Layer 6 of a small transformer language model trained on English Wikipedia (10 layers, counted from 0, width 128).
A neuron's activation on a vector x is GELU(gate . x) times (in . x), where the dot is the dot product.

Input weights of the MLP neurons that the questions are about. A number n stands for n times 0.0005.
n1 gate: -57 21 197 -3 18 18 18 4 -48 -21 128 19 -7 -58 7 -39 24 271 26 -11 204 39 63 -75 -110 -7 -145 117 109 -71 49 61 -109 -308 51 -67 -150 23 -171 -46 -202 67 110 42 106 196 185 21 -88 26 113 -170 225 -177 -76 -7 -213 84 -77 -13 -35 30 -206 178 -89 -119 -133 17 122 94 64 -30 -67 140 197 0 -191 17 -33 -34 -199 120 141 195 -11 -25 32 137 112 -222 -64 21 -158 -65 -26 -41 -131 139 95 -218 -160 -57 -89 7 51 145 179 -130 -36 200 27 11 163 -259 -179 -214 133 -89 -61 -63 21 -3 53 -221 65 -42 69 137
n8 gate: -80 39 195 -13 -285 22 -75 -156 -220 115 34 5 -21 -222 155 -138 85 28 -60 -23 68 298 -62 98 -211 229 -5 39 75 -187 358 109 0 -30 -124 140 13 -83 56 66 -19 155 299 -48 -295 23 135 88 -110 -132 -361 145 -130 -23 -95 165 -92 0 -202 -198 31 -172 47 -68 94 -149 144 -57 99 326 -219 -178 -88 26 -255 240 -117 -144 -55 -88 -22 -81 49 36 70 135 302 151 -9 30 -258 22 -36 -184 64 -98 5 -87 30 -177 -213 62 42 119 -254 -95 -22 -269 -158 -315 26 -85 0 -223 0 92 153 -106 -25 9 -283 262 98 13 102 -224 -41 62
n41 gate: -242 -82 -110 73 109 -90 -168 19 -168 -41 -169 -36 -18 -135 -95 8 -4 -24 -35 -20 76 11 116 109 -47 95 -15 139 288 162 -174 -21 58 221 -149 37 -159 -81 -18 -15 -198 173 -176 -121 330 139 -205 -56 -273 176 26 152 106 -118 179 144 -18 -4 16 -136 -115 -61 -7 54 -101 -23 -82 -44 91 -144 -30 -43 164 -93 33 265 -46 304 -102 -125 -69 -87 30 -27 -119 38 -245 -107 -67 91 4 -95 -46 95 4 214 217 11 -104 -66 -41 235 -225 -47 -119 -54 -106 83 -65 77 -62 23 -125 30 167 -63 75 125 -97 -106 -63 158 196 94 -310 100 42 -20
n44 gate: 260 -223 -31 116 -8 99 -244 -116 -112 48 174 33 -128 77 -31 -148 114 -83 91 -179 -38 72 91 0 -150 -43 12 -12 79 4 -246 268 73 121 130 12 -84 56 -77 -202 17 139 -66 58 115 29 74 -131 -173 -119 -87 46 -44 -58 35 86 -373 -181 276 -30 90 -19 -69 -111 -187 -49 78 -106 -67 202 -212 -114 -35 158 -113 126 -71 90 -425 -68 -108 291 4 194 50 -12 24 -4 31 207 45 28 -290 -16 -21 180 -110 -62 -8 105 -80 312 158 -37 33 142 193 137 93 70 147 -4 12 114 148 -12 -171 50 -91 -8 -105 228 16 145 27 -11 -211 -21
n52 gate: -49 31 143 199 -60 -199 -128 219 112 -35 117 -177 -252 -41 199 63 4 42 -180 88 94 183 40 120 -65 -337 -50 -13 35 214 -31 274 32 -241 99 136 -26 -99 -34 133 172 13 171 -30 330 -55 -174 -22 -207 -114 -84 85 -112 -121 -9 -209 -150 -207 29 161 -22 215 -95 64 158 -223 -285 -96 -37 174 27 412 -119 22 -109 0 -72 61 88 84 155 142 -75 90 -108 -240 -13 71 197 17 -258 -18 -99 9 -9 94 -347 22 -187 -147 -45 269 -14 -96 -218 -73 -160 228 27 22 82 -4 -371 -163 -31 4 -102 -111 -76 74 70 272 205 -90 -4 -94 59 235
n64 gate: 85 91 101 -32 -172 201 194 85 222 -103 141 -190 94 45 -25 19 317 205 126 212 11 59 66 152 168 -72 -95 -47 228 -85 -142 -25 143 -158 -78 -164 170 41 -68 -48 -48 144 -111 -47 -4 11 -80 -55 -80 67 -48 -14 -63 -185 -111 -174 -125 -15 -144 -10 -55 143 89 78 188 -11 -76 -36 45 43 -33 127 51 -58 86 -64 -157 4 61 -101 -57 -4 18 -150 198 26 92 -91 7 -7 -221 160 -22 7 -168 12 76 91 137 18 4 149 73 46 189 83 75 -35 105 -140 -190 171 18 -51 -238 131 58 -277 -196 -323 163 137 155 -124 74 -81 11 262
n67 gate: 99 -202 88 -24 -89 -159 -126 12 -24 20 -49 -17 39 21 144 83 39 39 281 -313 154 -235 244 51 211 -144 80 -140 -159 -29 238 -202 84 -23 -8 -12 -59 -145 -312 0 53 29 111 184 273 -76 147 -131 -81 149 29 4 21 86 -64 80 69 0 -67 61 -61 -167 -88 297 16 38 -218 61 38 209 50 -188 -89 -28 -4 67 12 -190 247 93 111 -138 196 67 -39 -171 115 50 -53 79 -98 153 -166 -125 -9 91 -346 89 20 56 140 -58 -150 -123 -126 21 76 112 42 252 -318 -16 -141 158 244 -16 47 -145 -66 9 165 301 -37 -32 67 136 -184 -172
n73 gate: -68 66 -202 106 219 46 67 -275 29 -353 -55 177 199 -224 -94 165 217 -102 -61 203 36 34 -46 65 122 -20 276 135 67 -106 -149 196 -116 43 -24 67 -40 8 211 -118 -122 63 -13 218 -98 173 -238 59 236 -184 -42 -12 -136 -268 180 8 51 71 -142 94 -166 256 -82 -41 231 47 -137 12 -55 -128 -89 -56 -13 83 0 138 4 33 74 80 94 -211 210 -351 102 146 84 -20 -137 -41 48 -106 217 -145 35 -347 273 -149 225 -8 34 -123 -225 -161 47 211 -102 -75 13 25 -155 59 25 -208 -68 183 115 -149 100 22 -17 -76 135 -16 -158 97 -125 -104
n84 gate: -99 -32 -84 -20 9 -167 41 -325 104 -90 -94 194 89 210 -140 8 -118 -233 -205 -13 -110 -62 53 0 -52 96 -295 372 -102 119 -97 -39 88 222 -83 -203 16 -50 -36 -70 -9 -21 -4 -240 59 -147 -264 200 123 -92 16 -118 -128 -73 344 -44 23 -4 -365 324 -194 -16 -44 51 -193 25 -93 28 23 -342 70 59 -199 -28 12 50 140 182 -51 -202 8 -63 143 125 -82 192 210 -35 -32 166 207 -141 46 -29 -51 256 8 -73 -8 -100 58 -45 112 -4 -25 -63 12 -26 -83 -20 24 -17 -48 -101 256 73 -69 -77 66 -180 12 -24 148 311 -114 -68 -75 -137
n99 gate: 30 139 59 -229 220 10 10 290 13 -13 -33 -180 70 141 -164 20 -74 191 115 -127 -39 -14 -97 -6 88 72 -131 29 -211 152 56 -179 90 122 -36 130 68 104 -110 -34 40 -40 -66 43 -19 -59 -183 40 -3 50 43 74 183 186 20 -43 66 256 153 163 80 -48 -46 75 -10 31 50 93 -60 -33 -58 -19 -70 53 115 -237 -118 60 38 80 -72 -117 10 27 -248 212 -199 -29 -159 139 -74 75 31 -14 -178 124 -90 112 0 157 17 61 -240 -73 65 -45 -88 11 96 -193 -72 64 69 173 176 -57 -102 -53 -125 -126 -162 -164 -104 36 84 -6 110 -25
n108 gate: -115 101 100 8 110 333 142 0 -60 -220 -31 21 -131 313 -155 -12 -277 4 -8 -64 43 177 57 -24 24 231 -63 -95 -69 29 -109 50 -84 9 130 81 55 -46 240 118 -22 -311 -8 -88 -189 96 -4 139 -4 -4 -73 416 12 -68 68 52 357 -121 191 -114 -133 -128 -151 -28 51 29 -141 -93 91 36 16 -59 -57 45 -32 92 112 -197 199 -151 103 -79 37 -33 -121 -262 -41 -8 0 -90 -23 -240 -145 -70 -174 -177 -227 -56 12 219 -29 82 -13 -181 -134 -175 12 -210 -108 -28 119 -82 -132 -222 -58 -32 124 -13 101 230 237 148 213 63 51 -64 -229 62
n118 gate: -50 247 -115 -174 -39 -143 -211 92 0 -68 333 -44 61 -31 19 -31 33 64 36 -48 -201 -42 -8 22 -92 229 70 -37 -163 92 41 61 12 -167 -66 -30 -44 -103 -99 -8 164 -19 107 -171 -114 -164 -91 76 16 24 -8 47 50 44 170 291 -39 105 83 -81 -240 166 -325 128 -113 -132 -7 15 4 -19 184 -73 -64 -162 67 -23 36 -19 134 126 22 -132 -155 -39 176 43 -15 -18 0 -300 69 96 -19 -193 -351 -76 47 -11 0 -33 -263 61 -12 118 -16 58 252 -28 -151 130 -74 164 -86 192 149 79 8 -36 40 -234 -369 73 -53 84 55 94 -93 193
n124 gate: 44 -263 -101 58 108 -73 -7 -34 65 -13 -48 60 186 -85 -36 168 118 -140 31 91 16 74 80 13 181 -306 34 75 -57 -151 99 181 -10 -121 103 139 154 -106 45 -60 18 120 222 -29 68 69 62 3 24 -142 66 61 209 -56 124 43 -160 102 -15 -37 -26 -95 -159 -103 167 82 -13 -63 34 -39 7 19 17 275 -20 79 38 -66 -146 35 204 -139 27 10 85 177 -117 -9 76 106 -76 -57 169 68 59 -109 45 7 -70 238 -221 74 67 52 -89 147 -13 -206 139 98 -169 134 -46 86 -179 122 140 -17 -73 -122 10 -22 40 -119 125 129 -85 -133
n1 in: 28 101 73 104 -98 47 -102 52 150 -4 173 -33 45 238 -92 -40 109 274 -41 -45 65 191 188 42 299 -35 -255 189 0 -151 -113 101 -8 -116 130 82 121 -22 -57 241 230 -233 123 127 -50 81 -112 -276 37 105 -157 159 64 103 -212 287 74 -47 116 147 35 52 123 -42 80 190 39 43 151 -89 -28 -38 -59 184 -54 -40 191 55 -29 -105 92 31 -197 -153 67 346 151 -228 296 148 -49 -224 24 116 -98 71 -138 66 -4 -42 -143 -310 87 118 -12 -20 -38 91 100 119 115 87 186 12 -219 -74 -4 -70 38 -214 132 4 -8 -49 -19 47 -28 30
n8 in: -25 -46 -119 45 209 46 25 8 -57 -34 -64 -26 -83 17 254 224 124 22 -44 -75 -89 118 -71 -16 -61 -127 -39 -106 92 211 -66 -156 237 323 -61 -241 -48 110 -4 147 127 -34 26 -103 37 -17 9 -50 87 -45 301 -77 144 101 -209 -210 43 54 123 -39 327 -323 179 16 -145 -185 -83 132 0 -107 165 -92 -108 -229 90 -30 -12 178 131 24 114 130 -71 -367 -58 -43 -189 -286 -17 -16 -104 -47 102 -157 218 58 22 -41 -108 -25 -118 -131 132 -13 120 253 135 -167 51 -176 -37 -114 235 154 182 -17 13 210 -248 171 321 -217 25 4 -61 150 -77 226
n41 in: -81 -4 122 168 0 144 60 141 -4 0 79 270 -65 -185 122 12 -119 -25 92 -80 50 -8 -104 58 -74 -82 -169 -106 -136 -214 -226 76 301 64 221 -52 128 56 23 80 26 165 -113 63 155 33 197 20 192 -184 124 108 36 55 -31 -300 60 60 -135 -86 71 -107 102 -31 139 58 40 -71 195 -146 -77 188 132 -167 -200 -25 164 71 -163 -141 43 -23 -184 -196 -89 -111 161 129 -83 -62 196 155 65 81 -29 -21 41 -130 142 -63 -24 -162 -131 -91 165 -25 23 17 -249 184 -51 -178 -67 318 191 131 -223 113 -27 -75 158 157 367 178 -267 -4 131 4
n44 in: -65 -114 -67 -21 -94 0 132 -95 -142 13 -94 -45 -126 84 105 -22 33 -72 -72 -9 128 78 -107 182 -54 -126 472 84 111 199 17 -298 22 -160 116 -175 -54 -40 -108 43 320 -22 -157 -84 116 247 -169 -159 232 -64 -60 103 139 -139 -168 -405 194 -196 -65 36 25 -114 125 -4 132 -119 144 42 313 -30 56 -279 -38 38 -88 229 175 -225 -130 126 142 -116 -279 -118 -27 -57 -86 110 -34 17 156 104 52 353 -112 -36 35 -8 49 -130 -95 74 32 -36 57 224 -92 18 74 50 155 74 93 230 39 405 0 27 53 63 -139 152 60 -132 -215 12 66 -149
n52 in: -340 -249 -159 46 -235 38 -183 9 91 43 -192 27 -222 227 -79 211 -74 81 -102 -286 -205 -69 -93 -185 112 54 -197 204 153 -77 -114 -248 57 -101 -111 72 -99 -176 206 107 -198 -34 -31 75 -116 -105 70 -115 288 36 145 -131 95 228 204 76 -56 -123 116 -191 21 -268 58 -165 119 70 110 25 8 163 90 -286 -30 -102 -71 18 -134 -4 293 -4 75 41 -136 39 -63 39 0 -235 -165 78 41 143 13 -147 98 190 -75 214 16 263 193 108 13 -278 -35 166 96 103 43 167 -37 -245 101 -38 -17 17 -9 -112 -301 71 80 74 60 115 -189 -67 -83 5
n64 in: 94 283 27 98 -145 104 23 -117 -41 -19 -212 163 26 63 110 -86 -96 155 -181 130 48 -261 54 -7 30 94 207 42 185 -218 187 136 -119 -70 206 108 -101 -94 108 -240 184 -89 -64 -98 86 -88 0 93 -153 -12 -93 -141 70 89 -234 114 73 77 173 -130 -27 -114 4 116 -82 -44 -99 -11 -51 -38 246 130 38 -100 45 -71 -99 -99 -213 -103 -200 -101 -42 99 -123 150 -93 -70 96 101 118 -173 -161 181 48 -217 24 57 -4 -208 -163 -39 -81 112 -159 -282 -30 -142 -146 -49 -60 -363 -61 -188 -78 12 -126 182 -92 162 -88 0 -31 168 7 167 -32 247
n67 in: 186 -22 -22 -18 63 -105 -52 68 -40 200 54 -20 -107 -247 18 -38 14 -159 -130 -32 76 -87 -37 149 29 140 -78 254 56 118 -63 179 182 -102 -117 213 113 -99 230 -49 106 -98 79 -199 106 -345 -70 -4 4 101 71 239 126 -178 4 33 -18 -4 201 -112 -97 93 -92 -160 218 220 142 7 0 -44 -42 213 -71 79 -44 97 -29 82 -126 68 81 -7 143 238 243 -8 -144 -93 -149 -7 -209 50 210 84 -71 4 -97 -141 25 -232 -53 99 -123 -86 -85 155 -4 317 58 -155 -128 -129 137 -134 27 97 178 -185 40 -193 -85 94 76 -123 -65 -97 8 -69
n73 in: -53 -107 35 133 -4 116 263 12 4 -249 4 55 125 -144 106 53 69 -4 -96 8 -158 129 -28 120 86 -8 177 59 -104 -93 55 80 -235 -27 -109 -119 -97 -75 233 32 -52 52 92 -27 -124 313 -184 124 292 -86 284 -243 -85 -378 208 63 91 -159 -148 -15 -95 95 -47 -16 159 -78 -91 -293 37 -260 101 88 -20 -60 51 177 84 -8 96 126 117 -113 108 -135 -182 -78 77 -23 36 120 77 12 293 -45 -4 59 41 32 50 -39 206 49 -59 -75 45 74 -172 -93 163 157 -215 85 142 -207 211 215 51 -352 69 -25 -154 -4 258 -42 -97 55 -4 -30
n84 in: -104 -42 92 -104 111 -132 111 341 92 -26 -19 36 -154 0 -33 4 320 -252 9 135 -111 -220 -285 -70 -8 59 -277 289 329 78 -194 4 -207 15 265 85 248 -16 253 -129 -14 -21 -250 -8 -17 -344 -117 -26 -85 -101 346 41 87 -117 209 -190 -73 68 -130 160 13 -49 58 66 41 -22 114 -30 -16 -101 -17 123 -13 119 -21 162 -24 110 120 49 117 46 162 -157 -95 162 129 -110 -144 54 12 -169 135 200 183 14 106 -114 267 247 116 4 58 208 -44 329 0 4 61 -121 104 52 76 21 -43 -17 -27 45 135 -81 97 -16 -237 58 91 244 -4 -218
n99 in: 108 319 134 -15 36 -11 79 -34 -74 -72 4 -172 61 16 93 -161 211 -116 -75 20 -73 38 219 -26 -52 37 86 -204 49 4 143 101 94 -121 110 87 -355 -4 258 160 -119 4 -214 97 232 -82 -145 152 36 -171 -102 -102 -65 175 -41 210 -4 57 62 39 -147 141 63 -195 -66 -113 30 38 131 -34 -111 -51 11 -76 -7 59 -112 -222 -75 181 100 206 -137 120 32 43 157 148 79 -206 -131 31 -193 -77 -12 -77 -55 -7 -230 26 -145 -288 200 98 -129 -195 59 -164 -306 130 22 27 -4 -94 -73 147 148 4 4 143 -127 -15 80 -154 -55 -42 -70 -12
n108 in: -17 253 -75 -254 -116 -43 140 -34 75 -235 84 -104 -24 18 130 -60 53 -126 -36 117 189 13 -123 49 -166 296 -114 71 260 -95 -34 -28 48 58 12 93 222 -52 203 171 111 137 53 121 -273 -40 201 103 107 -69 -183 202 -52 -103 42 -55 141 -55 112 -40 -194 -89 12 -83 239 75 8 -258 60 -84 73 -61 59 -149 80 96 -85 131 383 -20 -146 91 128 231 -36 -9 -193 77 -114 198 86 -204 -22 -317 -280 -77 -31 67 -205 0 -116 143 -13 248 228 123 79 126 144 -79 -187 142 236 127 -56 212 -180 -107 122 206 -29 74 0 -87 -165 193 -22 356
n118 in: -23 98 -276 215 -8 133 -26 -31 -74 65 83 280 -61 -113 -256 176 106 276 67 32 -143 -73 -64 -150 107 100 51 30 -141 57 -154 -4 113 65 107 151 117 -96 85 190 123 65 44 -37 -48 156 46 95 8 98 -19 -26 154 -64 104 168 154 -30 70 64 -117 4 -170 -158 -106 -90 188 30 39 -60 107 -113 -227 -30 -11 -27 -339 -11 -234 58 -33 -173 190 -35 269 39 50 -126 -158 -169 62 -15 -46 -147 -51 -113 -4 67 -33 123 -11 -38 268 79 152 175 -22 40 -4 26 274 -257 -37 396 85 34 172 -16 -65 24 -153 4 99 92 -4 -67 -31 -33
n124 in: -77 118 -338 -131 8 -18 50 11 -4 207 24 -69 -82 63 -64 73 -163 -80 83 -27 24 -44 -173 56 0 0 45 7 192 -146 -122 -173 -149 -107 -130 68 -63 -51 165 -4 -20 -229 170 -110 -14 -30 206 159 -222 190 -51 -66 29 -106 -142 -14 -277 111 -55 54 75 -31 -99 -70 -66 -85 -111 54 284 -235 62 212 -25 83 36 305 -38 122 -42 121 198 -42 54 -63 -19 270 -7 0 -65 63 14 129 125 -169 -204 0 209 4 149 74 -87 157 -107 -90 -52 45 -14 -34 -140 -170 -74 110 -103 104 -198 -68 175 42 90 -64 -86 10 47 -227 56 107 -52 24

Each question shows a token from some text and the vector x that enters the MLP there. A number n stands for n times 0.0093.

"r": -43 4 -9 -77 -26 -110 -60 74 -7 -173 95 -226 -23 61 15 -54 4 -12 -140 145 106 -58 84 9 -1 -12 235 49 7 -58 -59 -169 93 -87 54 -85 -127 62 31 -71 -192 93 104 152 16 70 258 -38 133 252 323 -11 77 0 -81 49 -30 132 -56 -47 -3 102 -96 -79 -78 130 66 4 120 32 -80 154 -132 -102 -13 78 -31 -30 265 -4 -38 -92 117 94 67 75 -63 -19 -103 14 -33 95 41 58 -15 263 16 -27 -67 -63 -18 24 -207 -53 93 103 -13 -103 -204 55 -50 -28 -78 -49 61 -121 127 -301 -200 -88 -33 73 15 48 14 283 45 -41
Which neuron fires most, and how strongly? n67, at about 1.1

".": -57 -82 139 -61 -129 -5 -135 24 26 -156 71 -124 33 10 -31 243 60 182 -261 54 -24 -155 -130 -15 16 -16 -79 26 75 7 82 -45 15 72 36 -10 -86 36 103 112 67 -9 93 56 37 87 281 -13 18 37 92 -58 57 126 -59 -50 44 159 264 -11 29 -224 -13 -208 81 -15 -7 30 78 -19 -205 31 -27 -66 -204 -97 30 57 56 -35 36 35 -13 59 103 -119 183 21 38 25 57 8 -163 -252 189 95 102 -5 -112 28 35 44 -99 102 -15 -45 -50 -323 -59 85 112 10 120 -101 79 -73 -148 -147 13 -65 -200 -90 -35 -37 26 111 22 -70
The neuron with the highest activation: n8

"53": 54 -208 111 -77 170 -150 112 -86 -64 -48 80 48 -32 1 -178 -36 -80 75 -117 151 -14 -54 71 97 -129 -61 36 60 154 269 -48 -121 121 105 69 -22 14 39 17 212 -173 24 82 -60 22 256 134 45 12 116 189 103 3 220 -16 -151 -25 43 226 112 98 112 24 -100 133 97 121 -69 13 23 -163 64 -67 -127 -65 -163 -38 64 99 31 68 -64 -62 -26 -12 -32 -11 45 -73 -132 126 -20 19 66 -221 143 158 -51 -54 88 -123 -34 14 73 89 90 61 -221 37 106 99 34 -34 3 37 -43 17 -64 -53 196 -145 114 -180 -165 0 -16 61 -88
The neuron with the highest activation: n64

"ald": -104 -37 -13 -119 121 21 47 -114 -21 145 83 -48 -18 119 62 121 -32 -21 -321 49 55 -352 -88 61 44 -139 33 41 34 19 -34 129 52 101 46 6 -26 -46 82 22 -333 25 214 -161 -45 -5 90 -1 -8 130 131 39 47 101 67 -76 -59 113 127 -34 -15 87 27 -118 44 -40 21 -12 41 -14 -81 155 -236 -192 -225 -50 -42 65 -100 42 -32 139 93 -61 95 -91 5 111 -93 38 -42 120 6 -121 -88 27 147 -47 -69 -6 18 0 -54 -16 129 -54 -4 -67 140 8 21 -45 -108 62 196 32 137 -95 199 -29 -50 13 140 98 73 67 -1 -201
Which neuron fires most, and how strongly? n1, at about 0.28

"um": -98 -41 81 3 59 -150 154 43 -102 13 181 -198 173 75 98 -6 -32 -102 -261 37 -2 -56 76 -206 88 -89 5 -44 -28 66 -141 219 94 62 59 -96 -150 30 81 44 -114 -70 38 -42 57 19 64 -59 -59 220 126 119 88 273 -167 -36 227 -128 -30 4 -27 25 -128 -130 -7 14 32 149 25 34 -148 175 -117 -255 -173 -108 -35 -92 89 -88 70 158 122 -131 94 -92 -138 -21 -159 -74 -100 13 120 157 -101 16 -82 -65 57 -37 53 5 89 105 34 19 116 63 9 -3 26 -112 55 -15 -5 -270 -44 -268 -7 -115 -60 81 125 25 13 116 -9 -164
Which neuron fires most, and how strongly? n67, at about 0.26

" |": -77 -54 44 -93 -59 -182 60 44 4 -105 -15 -36 3 24 64 -45 78 77 -246 87 99 -10 -207 14 -40 -78 123 -11 -81 -50 -132 -14 7 -28 -140 -34 11 -23 5 -54 7 -69 -116 -140 70 121 175 16 -58 180 95 -48 32 165 -212 -46 46 138 175 4 -31 -64 -13 13 58 37 92 8 68 -68 -275 115 -82 -40 -59 48 -38 20 -151 51 149 -62 -93 35 157 87 45 247 -6 10 76 -130 -59 -78 178 122 122 -1 -95 112 -16 7 -217 103 157 -168 25 -239 -26 29 52 -33 149 61 51 32 -261 -88 -53 -10 -25 -39 -8 -160 8 4 -24 -367
Which three neurons fire most, strongest first? n99, n124, n52

" came": -131 29 46 41 205 -46 -9 49 13 -45 50 -126 57 -67 -93 123 -55 81 -155 22 127 -42 -225 32 148 9 11 84 -37 -88 -132 -55 -20 327 4 -122 15 18 -27 -100 -83 47 41 2 118 157 228 48 0 57 -27 -31 87 331 45 -88 35 63 285 43 -4 23 173 -83 37 9 -61 -46 51 -28 -62 106 -236 -123 -86 -45 44 165 -85 -95 50 -140 39 -49 20 -38 -38 -66 -65 101 71 59 53 -149 -87 40 82 67 -133 -17 -75 -130 -217 -229 150 -37 -7 -72 -12 -41 178 -44 19 -49 29 -95 -12 -68 82 -59 20 57 -177 -57 58 85 13 -57
Which neuron fires most, and how strongly? n41, at about 0.57

" a": -12 -70 143 33 -78 -80 153 26 -23 26 140 -110 72 62 -27 -13 11 1 -75 203 60 -142 56 -54 44 -140 -41 53 42 -102 -23 -26 116 108 65 -149 -48 143 40 -162 14 -127 -57 43 -2 -133 258 -10 -78 207 54 -21 -50 12 -181 -81 -26 113 340 93 -54 -40 -41 1 -23 179 33 -163 81 -257 -73 71 -78 -150 -107 -112 15 86 -48 -43 -20 87 60 -168 52 73 65 -75 -37 42 105 22 -146 79 -87 -49 131 -37 -159 15 -28 132 36 -22 -23 -34 2 -210 17 -22 28 7 178 -144 -117 31 124 -163 -169 -119 3 44 -65 -63 22 67 74 26
The neuron with the highest activation: n64

"ue,": -91 -26 -90 -60 104 -24 49 263 -86 -82 69 -178 142 72 125 328 4 98 -192 2 133 61 -50 -176 12 19 -12 -76 -115 184 -100 40 94 -55 49 -10 3 54 -50 -2 -25 -177 -55 69 23 162 100 -66 140 167 185 58 46 206 -20 -33 99 40 313 -26 -44 -25 -33 -59 -138 -59 170 72 12 -139 -109 66 -120 -152 -69 -31 2 -17 -73 20 92 104 45 -22 7 99 67 79 -59 -58 -3 -1 25 -74 -150 159 131 1 -61 -14 61 -39 -42 -67 -24 17 -27 -131 -102 121 -37 -162 153 33 56 -240 -115 -206 -110 31 -61 -49 191 2 13 82 28 -39
The neuron with the highest activation: n99

"ne": -203 14 -47 -74 106 -196 -61 -52 -70 -5 142 -141 99 169 120 -1 2 -94 -172 171 209 -165 66 -100 -68 -97 114 -113 -51 40 -168 -73 88 -11 17 -178 -108 125 70 115 -151 -52 129 -135 12 -23 107 -145 -123 7 61 -36 -39 159 -178 -145 33 67 -6 -46 80 99 -90 -1 120 118 91 72 -41 41 9 71 -168 -100 -60 90 -75 -86 91 -50 66 -49 168 -98 186 35 -129 -44 -18 -116 -36 -178 -142 202 33 59 75 -73 -13 64 83 124 -99 61 -231 69 25 18 19 27 -32 -91 34 77 79 -96 93 -381 -43 -61 -54 -143 30 -101 14 177 -6 -180
Which neuron fires most, and how strongly? n67, at about 0.52

"ar": -212 -6 58 -132 102 -161 131 -24 -12 -126 108 -165 13 128 37 49 164 118 38 103 120 -341 -17 -31 157 -24 -41 -39 -3 -16 -87 -36 -55 10 64 -64 -8 58 25 13 -243 -97 92 76 -16 79 243 -60 -23 57 214 -84 -79 135 -256 0 -15 143 116 116 99 9 -18 -55 -103 -66 252 22 22 -41 -14 127 67 -268 -164 12 -38 2 -64 -83 -10 -78 159 -188 -11 -80 -9 -40 -57 29 -68 84 -60 47 -45 67 67 -8 -101 -19 -23 -9 -115 43 74 71 50 -153 -288 -72 -10 107 -87 45 -154 24 24 -194 61 -88 60 -61 110 147 -127 76 -9 -61
The neuron with the highest activation: n44

" How": -68 -174 143 -70 40 46 -23 -150 -15 -164 187 -139 1 -17 -118 130 -38 135 -7 157 107 0 -173 -7 -2 -52 124 50 82 47 38 35 34 137 -106 34 126 11 -23 179 20 12 -18 62 32 118 301 -1 48 138 138 37 -60 175 35 -127 74 100 210 -54 6 -13 -19 -46 93 -67 190 -75 -24 22 3 40 -93 -140 -138 -55 4 177 90 118 -74 39 63 -58 86 -89 54 100 18 101 140 31 -173 -175 -165 -89 226 40 -39 66 21 130 -57 16 -101 23 -98 -244 -35 -42 -20 4 65 25 71 -151 277 -176 -15 -51 13 82 -5 -22 -67 79 22 -176
Which three neurons fire most, strongest first? n108, n8, n73

"ly.": -61 -45 139 23 -22 -89 -133 54 74 -113 57 -137 37 -36 4 294 1 77 -330 88 -35 -33 -164 7 -31 -26 32 -31 21 -12 15 -145 -1 114 -55 18 -84 -26 122 130 93 -17 218 9 98 7 169 -50 135 75 104 -66 99 142 -24 -90 37 128 277 -36 52 -212 26 -144 59 25 15 -35 98 -77 -178 95 -42 -87 -110 5 10 22 2 -30 20 91 -79 80 242 -35 169 -13 71 96 37 64 -99 -203 70 207 4 -9 -33 40 -4 37 -25 151 -64 -86 -82 -191 32 23 95 -29 78 -111 160 -126 -121 -141 38 -66 -207 -130 16 -36 10 26 33 -170
The neuron with the highest activation: n8

"–1": -5 58 149 36 -23 -110 -44 -151 13 -3 106 -113 27 -8 59 24 39 -29 -77 30 57 -62 -150 139 18 -55 349 84 -49 120 -11 11 -47 112 -112 -10 16 -166 132 -70 -259 -49 -157 -199 35 71 137 12 77 165 62 21 42 214 -144 -38 -169 -153 123 59 27 -21 -119 67 112 83 128 75 53 -27 -169 9 -103 17 -24 -19 -95 -10 -188 36 -1 -74 -111 69 31 144 -33 58 -172 -24 38 -222 99 27 72 116 74 -128 -114 115 -173 -101 -130 34 131 -33 141 -162 67 189 169 59 109 -152 8 -12 110 -87 12 17 -175 -99 -180 -117 -5 -1 -84 -141
The neuron with the highest activation: n44

" such": -178 3 52 -9 -72 -169 148 76 20 -182 36 -60 7 -41 -22 100 38 -73 -133 97 156 -45 20 -107 42 -88 98 56 120 38 -41 -186 102 40 75 -109 -83 138 95 22 70 -105 -109 16 11 62 337 -51 15 71 -147 -79 61 170 -61 -100 30 18 259 66 -52 40 -12 -29 -87 -33 162 6 100 -177 45 98 -130 -170 -116 -43 44 108 52 63 69 -9 3 -35 133 -139 -274 -16 -26 2 145 47 7 114 -187 105 88 4 -102 -112 -10 125 -144 91 67 -94 -84 -115 -127 78 19 4 194 -78 -54 22 78 -84 -7 -131 -37 -147 142 -122 -94 91 -125 -5
The neuron with the highest activation: n41

" characterized": -198 82 18 -2 104 -21 20 101 -10 -102 159 -39 112 10 -140 68 37 157 -149 112 156 -45 -57 -62 102 5 -214 124 0 -72 -16 -54 162 48 96 -86 43 93 95 26 86 -60 -195 99 105 46 273 -5 -49 184 -94 15 -34 185 38 -194 -9 60 262 78 -90 1 39 -150 -133 -37 250 -21 121 -155 -122 -63 -128 -179 -107 -48 -21 -4 -58 78 35 -91 -114 -101 90 -113 -23 79 -77 -66 90 -115 -187 53 -196 90 31 -61 -82 -62 -85 131 -120 148 68 83 -82 -121 -38 -42 53 -14 51 -124 -82 85 52 -116 -126 -55 -58 -44 -69 -10 -63 108 -90 -31
The neuron with the highest activation: n99

"eld": -126 -27 -1 21 78 76 -57 -252 79 195 308 -162 -19 150 8 -6 84 171 -8 158 38 -331 -32 135 4 -102 150 -27 -205 177 -28 -30 -110 51 42 31 -55 29 -37 85 -157 1 118 28 -108 84 50 43 72 191 98 -17 -12 28 60 -65 31 -3 114 -54 -52 -16 -85 -133 56 14 147 -33 29 233 -17 178 -81 -141 -115 106 -54 -55 98 90 55 8 186 -41 138 -10 -18 -112 -243 22 15 -11 -52 24 -151 -88 109 -94 -33 1 -6 -28 -113 33 -110 2 -56 -107 42 -87 83 -26 -39 -13 116 -82 28 -106 29 -109 -85 14 -12 97 9 192 -49 -248
The two highest activations, in order: n118, n67

" was": -104 -183 127 25 36 -177 160 -62 100 -168 43 -191 190 -71 -28 32 -23 247 -207 83 133 -161 -71 -101 126 -6 -16 81 121 -9 53 -90 14 107 110 17 -18 33 -48 -31 -45 5 -120 -36 79 69 191 -21 59 202 88 -36 -85 190 -110 21 116 148 305 -7 -62 -44 42 -35 24 125 -27 0 173 -55 19 36 -177 -172 -139 -99 -78 -75 -47 70 20 38 10 -22 68 -146 -129 -36 38 -15 149 57 -97 73 116 48 170 48 -176 -32 -50 -44 -183 -54 -118 9 -9 -108 1 35 78 -7 103 -170 10 -102 -9 -131 -66 -56 -79 7 -19 -137 19 -3 -16 -76
The neuron with the highest activation: n1